Layer 10 of a small transformer language model trained on English Wikipedia (18 layers, counted from 0, width 128).
Take only the direct path to the model's output, skipping the later layers: a vector added to the residual stream pushes a token's score in proportion to its dot product with that token's output vector.

Output vectors of the tokens that the questions are about. A number n stands for (n - 128) times 0.0086.
"scrip": 138, 131, 78, 142, 88, 100, 148, 93, 72, 151, 102, 144, 172, 100, 225, 96, 108, 107, 123, 138, 140, 155, 189, 81, 163, 152, 128, 148, 137, 78, 99, 127, 77, 141, 156, 161, 139, 98, 190, 66, 141, 139, 119, 55, 150, 71, 116, 115, 129, 58, 110, 149, 123, 87, 112, 128, 168, 115, 100, 110, 36, 203, 158, 170, 103, 117, 137, 122, 106, 125, 139, 79, 154, 163, 95, 104, 157, 92, 82, 205, 180, 86, 108, 51, 79, 157, 187, 175, 152, 132, 76, 146, 18, 128, 139, 23, 189, 132, 172, 135, 129, 89, 109, 108, 71, 107, 97, 127, 131, 141, 105, 73, 131, 61, 104, 199, 114, 114, 160, 168, 218, 133, 95, 86, 132, 100, 153, 134
"with ": 98, 124, 104, 129, 159, 157, 145, 161, 144, 121, 164, 129, 139, 105, 212, 72, 137, 110, 104, 118, 142, 116, 105, 116, 98, 72, 184, 162, 99, 106, 153, 141, 91, 188, 93, 134, 119, 145, 143, 98, 193, 148, 104, 61, 128, 45, 186, 125, 139, 94, 164, 224, 168, 130, 144, 132, 82, 33, 130, 116, 55, 135, 116, 136, 115, 153, 139, 79, 118, 124, 141, 182, 109, 146, 147, 169, 105, 171, 85, 143, 95, 103, 156, 131, 117, 202, 177, 56, 97, 146, 151, 114, 69, 113, 127, 172, 114, 104, 120, 161, 169, 91, 87, 93, 73, 130, 130, 100, 135, 131, 127, 84, 124, 193, 120, 106, 163, 29, 102, 124, 189, 150, 165, 136, 87, 136, 179, 141
"is ": 92, 192, 132, 120, 112, 120, 131, 138, 176, 148, 131, 161, 107, 85, 113, 98, 155, 189, 179, 120, 167, 99, 153, 112, 185, 114, 178, 185, 88, 88, 147, 176, 112, 62, 140, 120, 83, 164, 95, 137, 81, 147, 142, 109, 184, 100, 191, 196, 132, 141, 74, 97, 120, 154, 125, 127, 82, 36, 177, 103, 138, 99, 102, 153, 171, 121, 158, 123, 128, 169, 133, 132, 173, 117, 138, 186, 86, 128, 138, 129, 132, 165, 165, 168, 91, 129, 100, 149, 102, 127, 75, 103, 98, 144, 115, 115, 107, 121, 121, 149, 129, 113, 107, 137, 177, 128, 139, 86, 87, 107, 44, 195, 137, 207, 85, 97, 180, 135, 140, 162, 200, 150, 38, 58, 109, 195, 133, 154
"ly ": 114, 184, 165, 166, 72, 143, 146, 192, 127, 87, 175, 144, 133, 74, 113, 111, 193, 141, 153, 167, 195, 132, 137, 112, 99, 128, 98, 144, 133, 89, 148, 86, 178, 125, 154, 159, 160, 88, 145, 158, 169, 83, 209, 63, 154, 107, 154, 104, 155, 139, 159, 95, 108, 112, 163, 114, 125, 84, 89, 138, 125, 58, 176, 137, 194, 106, 39, 152, 88, 53, 145, 121, 80, 192, 142, 106, 130, 154, 49, 130, 96, 117, 163, 65, 179, 197, 111, 99, 160, 120, 145, 167, 102, 117, 120, 85, 143, 93, 47, 122, 131, 147, 89, 163, 117, 153, 122, 114, 124, 128, 95, 137, 162, 65, 114, 103, 152, 96, 189, 63, 132, 136, 105, 65, 114, 107, 62, 136
"31": 166, 97, 118, 204, 159, 100, 105, 125, 87, 157, 160, 110, 107, 194, 138, 142, 111, 165, 203, 146, 134, 104, 118, 122, 134, 86, 137, 68, 197, 128, 75, 120, 128, 149, 146, 123, 138, 129, 167, 75, 120, 160, 112, 119, 34, 158, 92, 128, 159, 158, 143, 127, 135, 79, 120, 137, 139, 130, 141, 146, 169, 157, 124, 130, 135, 62, 173, 102, 93, 75, 120, 111, 120, 88, 124, 96, 122, 153, 120, 150, 184, 147, 125, 101, 154, 161, 123, 143, 84, 144, 136, 162, 43, 150, 146, 160, 129, 91, 148, 121, 135, 74, 128, 117, 109, 183, 139, 139, 96, 124, 160, 149, 107, 165, 132, 138, 86, 137, 216, 139, 160, 111, 129, 145, 130, 144, 108, 87
"place": 133, 171, 146, 213, 249, 144, 175, 104, 115, 129, 126, 143, 127, 147, 227, 90, 108, 81, 112, 140, 163, 142, 209, 192, 128, 12, 184, 122, 147, 78, 78, 54, 127, 92, 208, 167, 173, 76, 96, 148, 160, 73, 58, 92, 131, 46, 94, 144, 155, 10, 111, 184, 196, 84, 80, 135, 208, 126, 156, 98, 75, 81, 160, 218, 119, 162, 133, 167, 144, 156, 89, 134, 84, 145, 16, 97, 160, 153, 99, 182, 231, 87, 98, 216, 211, 79, 133, 136, 118, 136, 209, 163, 53, 154, 116, 13, 55, 178, 128, 210, 142, 137, 129, 139, 76, 178, 161, 134, 133, 143, 104, 172, 49, 134, 109, 153, 123, 149, 108, 61, 139, 116, 75, 138, 172, 132, 56, 144
"Language": 207, 138, 165, 160, 161, 106, 134, 116, 190, 98, 71, 106, 171, 169, 218, 167, 126, 162, 104, 152, 157, 91, 180, 130, 220, 91, 96, 100, 162, 68, 223, 80, 144, 181, 157, 95, 123, 107, 99, 47, 105, 177, 149, 89, 64, 89, 166, 139, 101, 131, 109, 139, 156, 113, 92, 129, 74, 132, 115, 72, 42, 192, 231, 115, 93, 101, 105, 63, 146, 104, 152, 64, 118, 191, 105, 138, 148, 190, 90, 180, 149, 128, 185, 148, 159, 128, 160, 130, 149, 146, 155, 153, 143, 182, 187, 37, 136, 195, 65, 148, 149, 113, 119, 105, 107, 107, 146, 111, 101, 181, 80, 177, 38, 163, 97, 121, 105, 83, 170, 158, 175, 135, 79, 16, 180, 146, 149, 90
"ise ": 124, 161, 143, 186, 65, 58, 149, 148, 163, 111, 64, 105, 223, 118, 154, 205, 171, 191, 188, 158, 184, 85, 151, 202, 164, 143, 157, 75, 151, 163, 154, 128, 117, 67, 147, 104, 75, 154, 127, 138, 128, 113, 119, 133, 132, 112, 125, 183, 127, 113, 185, 129, 94, 141, 116, 200, 169, 100, 75, 145, 159, 115, 153, 181, 135, 145, 60, 102, 24, 132, 75, 148, 137, 160, 110, 183, 80, 121, 136, 153, 176, 130, 116, 83, 147, 136, 160, 78, 122, 128, 53, 70, 166, 212, 131, 64, 139, 115, 92, 131, 158, 154, 140, 187, 171, 162, 117, 108, 134, 160, 83, 197, 184, 196, 103, 134, 141, 150, 175, 175, 178, 106, 169, 69, 136, 176, 43, 157
"atic ": 184, 137, 165, 78, 126, 93, 97, 89, 173, 79, 70, 143, 184, 169, 170, 145, 101, 128, 198, 180, 145, 114, 115, 137, 158, 145, 124, 132, 154, 110, 194, 93, 163, 177, 129, 111, 196, 179, 114, 110, 75, 134, 175, 163, 47, 100, 146, 167, 110, 134, 145, 179, 216, 73, 166, 190, 166, 116, 155, 148, 59, 170, 49, 107, 154, 160, 94, 129, 116, 161, 91, 70, 97, 91, 108, 151, 103, 99, 100, 115, 148, 110, 111, 123, 198, 102, 68, 79, 140, 118, 144, 118, 71, 136, 175, 75, 166, 187, 91, 139, 116, 189, 121, 74, 100, 160, 137, 92, 83, 128, 116, 123, 132, 86, 93, 163, 88, 102, 222, 145, 198, 111, 156, 145, 142, 127, 136, 108

Each question shows what one neuron of this layer's MLP adds at an activation of 1. A number n stands for (n - 128) times 0.0072.

n136: 132, 132, 122, 120, 142, 168, 149, 140, 112, 182, 116, 131, 161, 122, 192, 124, 107, 145, 157, 119, 171, 158, 113, 144, 141, 180, 151, 146, 116, 130, 164, 125, 122, 107, 96, 143, 128, 125, 123, 98, 138, 120, 104, 127, 123, 146, 110, 102, 110, 83, 150, 157, 127, 112, 119, 120, 141, 144, 134, 129, 104, 156, 129, 125, 127, 94, 79, 110, 134, 170, 99, 127, 135, 105, 141, 150, 138, 107, 118, 120, 90, 90, 125, 136, 109, 129, 88, 118, 154, 130, 125, 141, 114, 146, 137, 130, 162, 174, 155, 103, 127, 146, 159, 124, 97, 108, 135, 122, 106, 129, 115, 119, 127, 109, 129, 128, 113, 143, 123, 101, 136, 158, 137, 130, 109, 138, 171, 132
Which three tokens does it push up most, strongest first? "scrip", "atic ", "with "

n12: 123, 135, 152, 121, 94, 144, 108, 152, 148, 115, 118, 95, 105, 100, 138, 112, 124, 121, 91, 99, 135, 111, 111, 129, 139, 113, 127, 151, 120, 109, 114, 169, 112, 149, 131, 117, 128, 134, 92, 124, 143, 147, 102, 124, 161, 155, 163, 147, 142, 111, 114, 190, 129, 133, 129, 133, 162, 143, 153, 139, 114, 137, 139, 114, 124, 139, 115, 137, 154, 129, 169, 133, 153, 133, 160, 121, 138, 152, 132, 157, 143, 113, 139, 182, 112, 101, 133, 151, 122, 67, 157, 125, 138, 125, 160, 132, 147, 131, 169, 140, 100, 136, 111, 141, 112, 159, 128, 70, 115, 89, 150, 86, 138, 97, 108, 98, 127, 118, 165, 97, 113, 129, 142, 122, 152, 148, 131, 107
Pushed down most: "ise "

n199: 117, 127, 111, 128, 133, 106, 103, 129, 125, 134, 127, 131, 114, 105, 125, 157, 122, 101, 150, 80, 170, 154, 131, 95, 138, 130, 95, 150, 142, 109, 135, 130, 98, 114, 122, 113, 149, 104, 153, 162, 133, 136, 176, 117, 147, 127, 122, 139, 137, 141, 155, 132, 144, 124, 92, 109, 140, 163, 126, 129, 180, 114, 147, 141, 178, 137, 122, 101, 122, 107, 154, 138, 113, 118, 136, 93, 110, 129, 124, 124, 95, 141, 150, 135, 121, 140, 138, 118, 128, 171, 97, 165, 124, 160, 174, 89, 130, 90, 143, 118, 127, 132, 126, 141, 125, 119, 119, 143, 163, 103, 98, 141, 153, 141, 145, 127, 181, 96, 122, 138, 123, 109, 112, 87, 139, 128, 127, 131
Which of these tokens does it push up most? "ly "

n245: 131, 121, 157, 135, 52, 129, 127, 159, 157, 109, 102, 121, 108, 127, 157, 150, 144, 153, 114, 131, 134, 137, 114, 117, 161, 162, 152, 156, 119, 133, 125, 118, 83, 102, 106, 120, 77, 104, 124, 92, 139, 133, 119, 100, 160, 154, 129, 121, 138, 123, 129, 112, 113, 112, 145, 168, 150, 93, 129, 122, 109, 134, 145, 158, 127, 142, 134, 132, 89, 105, 136, 119, 134, 143, 149, 107, 132, 121, 122, 125, 103, 90, 114, 130, 127, 100, 152, 127, 116, 110, 136, 139, 118, 93, 115, 89, 94, 148, 142, 150, 90, 102, 134, 121, 99, 133, 125, 160, 100, 116, 80, 178, 113, 142, 134, 106, 134, 136, 145, 133, 131, 94, 114, 96, 140, 109, 105, 152
Which of these tokens does it push up most? "ise "

n218: 122, 151, 116, 156, 152, 141, 96, 111, 106, 150, 129, 122, 120, 106, 164, 127, 127, 168, 121, 167, 123, 143, 122, 135, 148, 132, 146, 134, 120, 110, 137, 107, 147, 92, 115, 106, 105, 101, 115, 159, 130, 143, 119, 112, 89, 126, 136, 133, 129, 154, 102, 114, 87, 116, 142, 136, 142, 134, 113, 151, 115, 152, 129, 143, 124, 88, 135, 159, 121, 104, 129, 92, 120, 108, 111, 140, 111, 125, 121, 129, 136, 125, 147, 103, 128, 148, 118, 159, 130, 185, 105, 127, 143, 126, 86, 84, 110, 124, 156, 121, 123, 175, 145, 119, 117, 139, 122, 47, 99, 106, 146, 143, 148, 136, 108, 124, 123, 142, 132, 115, 133, 126, 139, 135, 127, 140, 139, 121
Pushed down most: "with "

n34: 118, 144, 127, 137, 127, 105, 112, 94, 131, 140, 135, 125, 86, 128, 136, 113, 92, 120, 109, 106, 114, 127, 137, 104, 137, 197, 150, 120, 106, 126, 155, 148, 138, 129, 123, 121, 129, 144, 113, 136, 171, 137, 133, 139, 140, 143, 152, 125, 100, 123, 161, 149, 101, 115, 127, 160, 123, 118, 144, 99, 107, 108, 123, 119, 111, 136, 165, 149, 117, 125, 111, 123, 112, 106, 111, 119, 96, 151, 93, 122, 153, 129, 144, 113, 144, 148, 118, 156, 125, 83, 115, 116, 144, 126, 128, 129, 105, 109, 143, 147, 133, 118, 112, 130, 156, 138, 142, 87, 148, 112, 133, 158, 130, 134, 141, 106, 153, 119, 120, 157, 124, 143, 137, 121, 141, 132, 148, 122
Which of these tokens does it push up most? "is "

n259: 139, 117, 137, 126, 133, 141, 126, 113, 173, 127, 114, 142, 118, 115, 143, 148, 133, 153, 146, 170, 133, 130, 120, 130, 136, 137, 125, 123, 114, 107, 174, 114, 113, 144, 141, 150, 135, 115, 131, 125, 105, 125, 140, 136, 100, 139, 129, 136, 126, 132, 117, 142, 119, 136, 115, 147, 128, 137, 141, 140, 117, 113, 112, 117, 122, 126, 107, 132, 129, 128, 115, 87, 149, 153, 123, 148, 161, 147, 129, 138, 120, 102, 112, 128, 164, 136, 132, 103, 130, 140, 127, 151, 106, 118, 126, 147, 102, 128, 120, 145, 145, 129, 114, 133, 124, 147, 173, 158, 130, 151, 129, 116, 136, 142, 129, 136, 111, 86, 124, 127, 130, 146, 127, 103, 143, 126, 136, 134
Which two tokens does it push up most, strongest first? "Language", "atic "

n145: 151, 95, 121, 138, 119, 120, 103, 112, 143, 151, 150, 114, 163, 151, 130, 119, 108, 138, 122, 127, 124, 127, 164, 114, 97, 127, 107, 145, 115, 124, 112, 150, 125, 155, 129, 149, 115, 114, 141, 102, 153, 131, 113, 112, 104, 125, 124, 153, 141, 107, 133, 129, 139, 125, 100, 155, 107, 115, 142, 111, 121, 116, 152, 155, 141, 127, 114, 125, 137, 126, 138, 95, 136, 122, 148, 168, 113, 122, 132, 111, 102, 144, 140, 126, 130, 137, 138, 130, 113, 132, 111, 127, 133, 125, 96, 167, 146, 107, 148, 96, 165, 117, 119, 90, 129, 119, 159, 138, 134, 137, 129, 129, 168, 156, 127, 137, 124, 106, 131, 151, 117, 139, 135, 106, 147, 138, 115, 127
Which of these tokens does it push up most? "with "

n256: 117, 151, 154, 122, 116, 114, 145, 119, 124, 137, 117, 85, 131, 126, 127, 153, 116, 116, 132, 69, 118, 124, 125, 142, 123, 132, 127, 140, 104, 124, 90, 164, 156, 153, 124, 119, 106, 102, 165, 116, 125, 125, 113, 84, 138, 110, 132, 152, 146, 147, 103, 170, 129, 119, 127, 114, 91, 119, 135, 107, 137, 147, 133, 170, 121, 141, 112, 141, 129, 83, 150, 125, 146, 121, 134, 149, 151, 114, 119, 131, 140, 129, 133, 105, 131, 136, 146, 110, 133, 165, 120, 125, 130, 130, 140, 138, 172, 149, 156, 120, 125, 124, 148, 125, 149, 93, 137, 170, 111, 119, 153, 100, 91, 107, 189, 143, 154, 132, 131, 96, 137, 99, 152, 148, 147, 105, 89, 111
Which three tokens does it push up most, strongest first? "scrip", "with ", "31"

n138: 124, 132, 162, 143, 138, 144, 122, 147, 115, 127, 110, 76, 136, 131, 107, 145, 135, 145, 115, 148, 108, 135, 118, 177, 130, 93, 156, 102, 131, 106, 152, 136, 116, 143, 124, 112, 149, 134, 117, 132, 112, 104, 121, 156, 145, 100, 152, 127, 75, 161, 102, 147, 133, 154, 134, 93, 134, 92, 144, 141, 144, 147, 125, 115, 138, 141, 97, 136, 158, 114, 129, 101, 94, 119, 141, 133, 147, 113, 113, 129, 149, 113, 133, 119, 149, 140, 158, 163, 125, 123, 115, 147, 134, 122, 119, 89, 98, 110, 154, 133, 134, 132, 130, 117, 105, 131, 114, 142, 121, 95, 151, 120, 108, 141, 141, 132, 132, 121, 87, 94, 115, 129, 170, 152, 124, 135, 116, 124
Which two tokens does it push up most, strongest first? "place", "with "

n225: 166, 139, 154, 165, 132, 100, 127, 165, 117, 112, 131, 160, 141, 130, 151, 142, 89, 127, 124, 127, 131, 127, 151, 159, 124, 142, 170, 121, 151, 126, 149, 121, 99, 153, 131, 116, 128, 123, 145, 117, 110, 116, 133, 124, 168, 145, 132, 153, 126, 145, 115, 124, 113, 126, 120, 132, 115, 123, 119, 114, 102, 131, 129, 127, 134, 136, 127, 129, 103, 158, 134, 113, 137, 83, 103, 163, 121, 120, 130, 98, 103, 132, 114, 141, 133, 161, 106, 158, 152, 150, 146, 167, 138, 144, 113, 161, 117, 140, 92, 81, 96, 152, 133, 130, 139, 153, 149, 149, 134, 143, 103, 159, 126, 123, 105, 117, 141, 128, 84, 137, 164, 99, 119, 110, 133, 142, 133, 141
Pushed down most: "scrip"

n154: 129, 111, 119, 100, 142, 97, 115, 115, 108, 122, 118, 148, 114, 115, 79, 123, 139, 147, 102, 140, 124, 139, 134, 124, 136, 105, 156, 153, 110, 129, 129, 104, 119, 131, 109, 114, 160, 120, 128, 161, 143, 176, 131, 157, 102, 113, 148, 134, 92, 116, 118, 117, 119, 107, 145, 91, 137, 106, 130, 120, 125, 135, 107, 135, 137, 164, 158, 149, 126, 148, 132, 128, 152, 96, 143, 87, 144, 162, 156, 144, 161, 92, 126, 136, 102, 151, 134, 106, 144, 99, 127, 128, 147, 124, 119, 121, 148, 115, 157, 149, 158, 164, 119, 127, 112, 103, 147, 114, 160, 150, 98, 95, 94, 109, 144, 108, 141, 128, 155, 129, 55, 133, 150, 130, 98, 141, 135, 141
Pushed down most: "ise "

n97: 103, 119, 150, 177, 108, 113, 124, 138, 139, 119, 90, 138, 138, 130, 137, 108, 115, 110, 115, 146, 174, 147, 107, 126, 130, 157, 149, 101, 114, 122, 149, 111, 155, 128, 111, 144, 115, 142, 135, 123, 146, 109, 138, 130, 119, 157, 133, 123, 141, 127, 100, 124, 126, 119, 111, 99, 119, 116, 105, 93, 100, 121, 136, 130, 127, 159, 117, 152, 93, 103, 162, 114, 130, 135, 133, 132, 165, 161, 71, 134, 132, 129, 139, 136, 120, 116, 99, 92, 133, 124, 136, 125, 117, 137, 148, 133, 141, 108, 93, 105, 127, 121, 124, 140, 133, 104, 152, 120, 129, 90, 164, 99, 144, 94, 115, 162, 139, 119, 146, 173, 129, 121, 158, 122, 142, 130, 162, 129
Which of these tokens does it push up most? "ly "

n104: 161, 130, 141, 155, 159, 113, 149, 120, 129, 113, 118, 125, 105, 107, 122, 147, 135, 120, 141, 146, 111, 154, 106, 137, 162, 91, 149, 134, 120, 140, 155, 127, 117, 92, 112, 91, 138, 119, 105, 114, 92, 131, 132, 149, 145, 131, 128, 148, 111, 127, 137, 134, 129, 128, 138, 132, 140, 146, 134, 136, 91, 116, 113, 123, 121, 124, 90, 125, 130, 145, 135, 127, 149, 154, 134, 120, 94, 111, 109, 108, 132, 150, 138, 133, 123, 150, 75, 139, 127, 117, 137, 176, 124, 107, 104, 115, 107, 137, 159, 161, 123, 106, 168, 119, 140, 145, 92, 136, 115, 161, 126, 145, 90, 135, 143, 82, 153, 162, 155, 74, 95, 95, 122, 124, 148, 111, 148, 148
Which of these tokens does it push up most? "place"

n200: 132, 155, 133, 136, 110, 124, 138, 126, 71, 153, 107, 148, 101, 129, 124, 139, 101, 149, 101, 99, 118, 140, 116, 156, 132, 108, 108, 97, 120, 127, 146, 137, 144, 144, 83, 113, 128, 112, 119, 135, 147, 114, 121, 118, 125, 145, 119, 146, 130, 127, 84, 125, 147, 137, 126, 165, 116, 127, 125, 125, 84, 141, 140, 93, 165, 135, 115, 140, 162, 134, 146, 79, 135, 138, 129, 135, 113, 132, 167, 119, 180, 121, 131, 136, 135, 156, 104, 131, 147, 137, 162, 152, 126, 80, 134, 143, 111, 150, 112, 108, 153, 124, 161, 120, 142, 130, 87, 101, 154, 141, 85, 108, 109, 126, 125, 136, 119, 126, 125, 126, 110, 152, 115, 105, 138, 111, 111, 150
Pushed down most: "ise "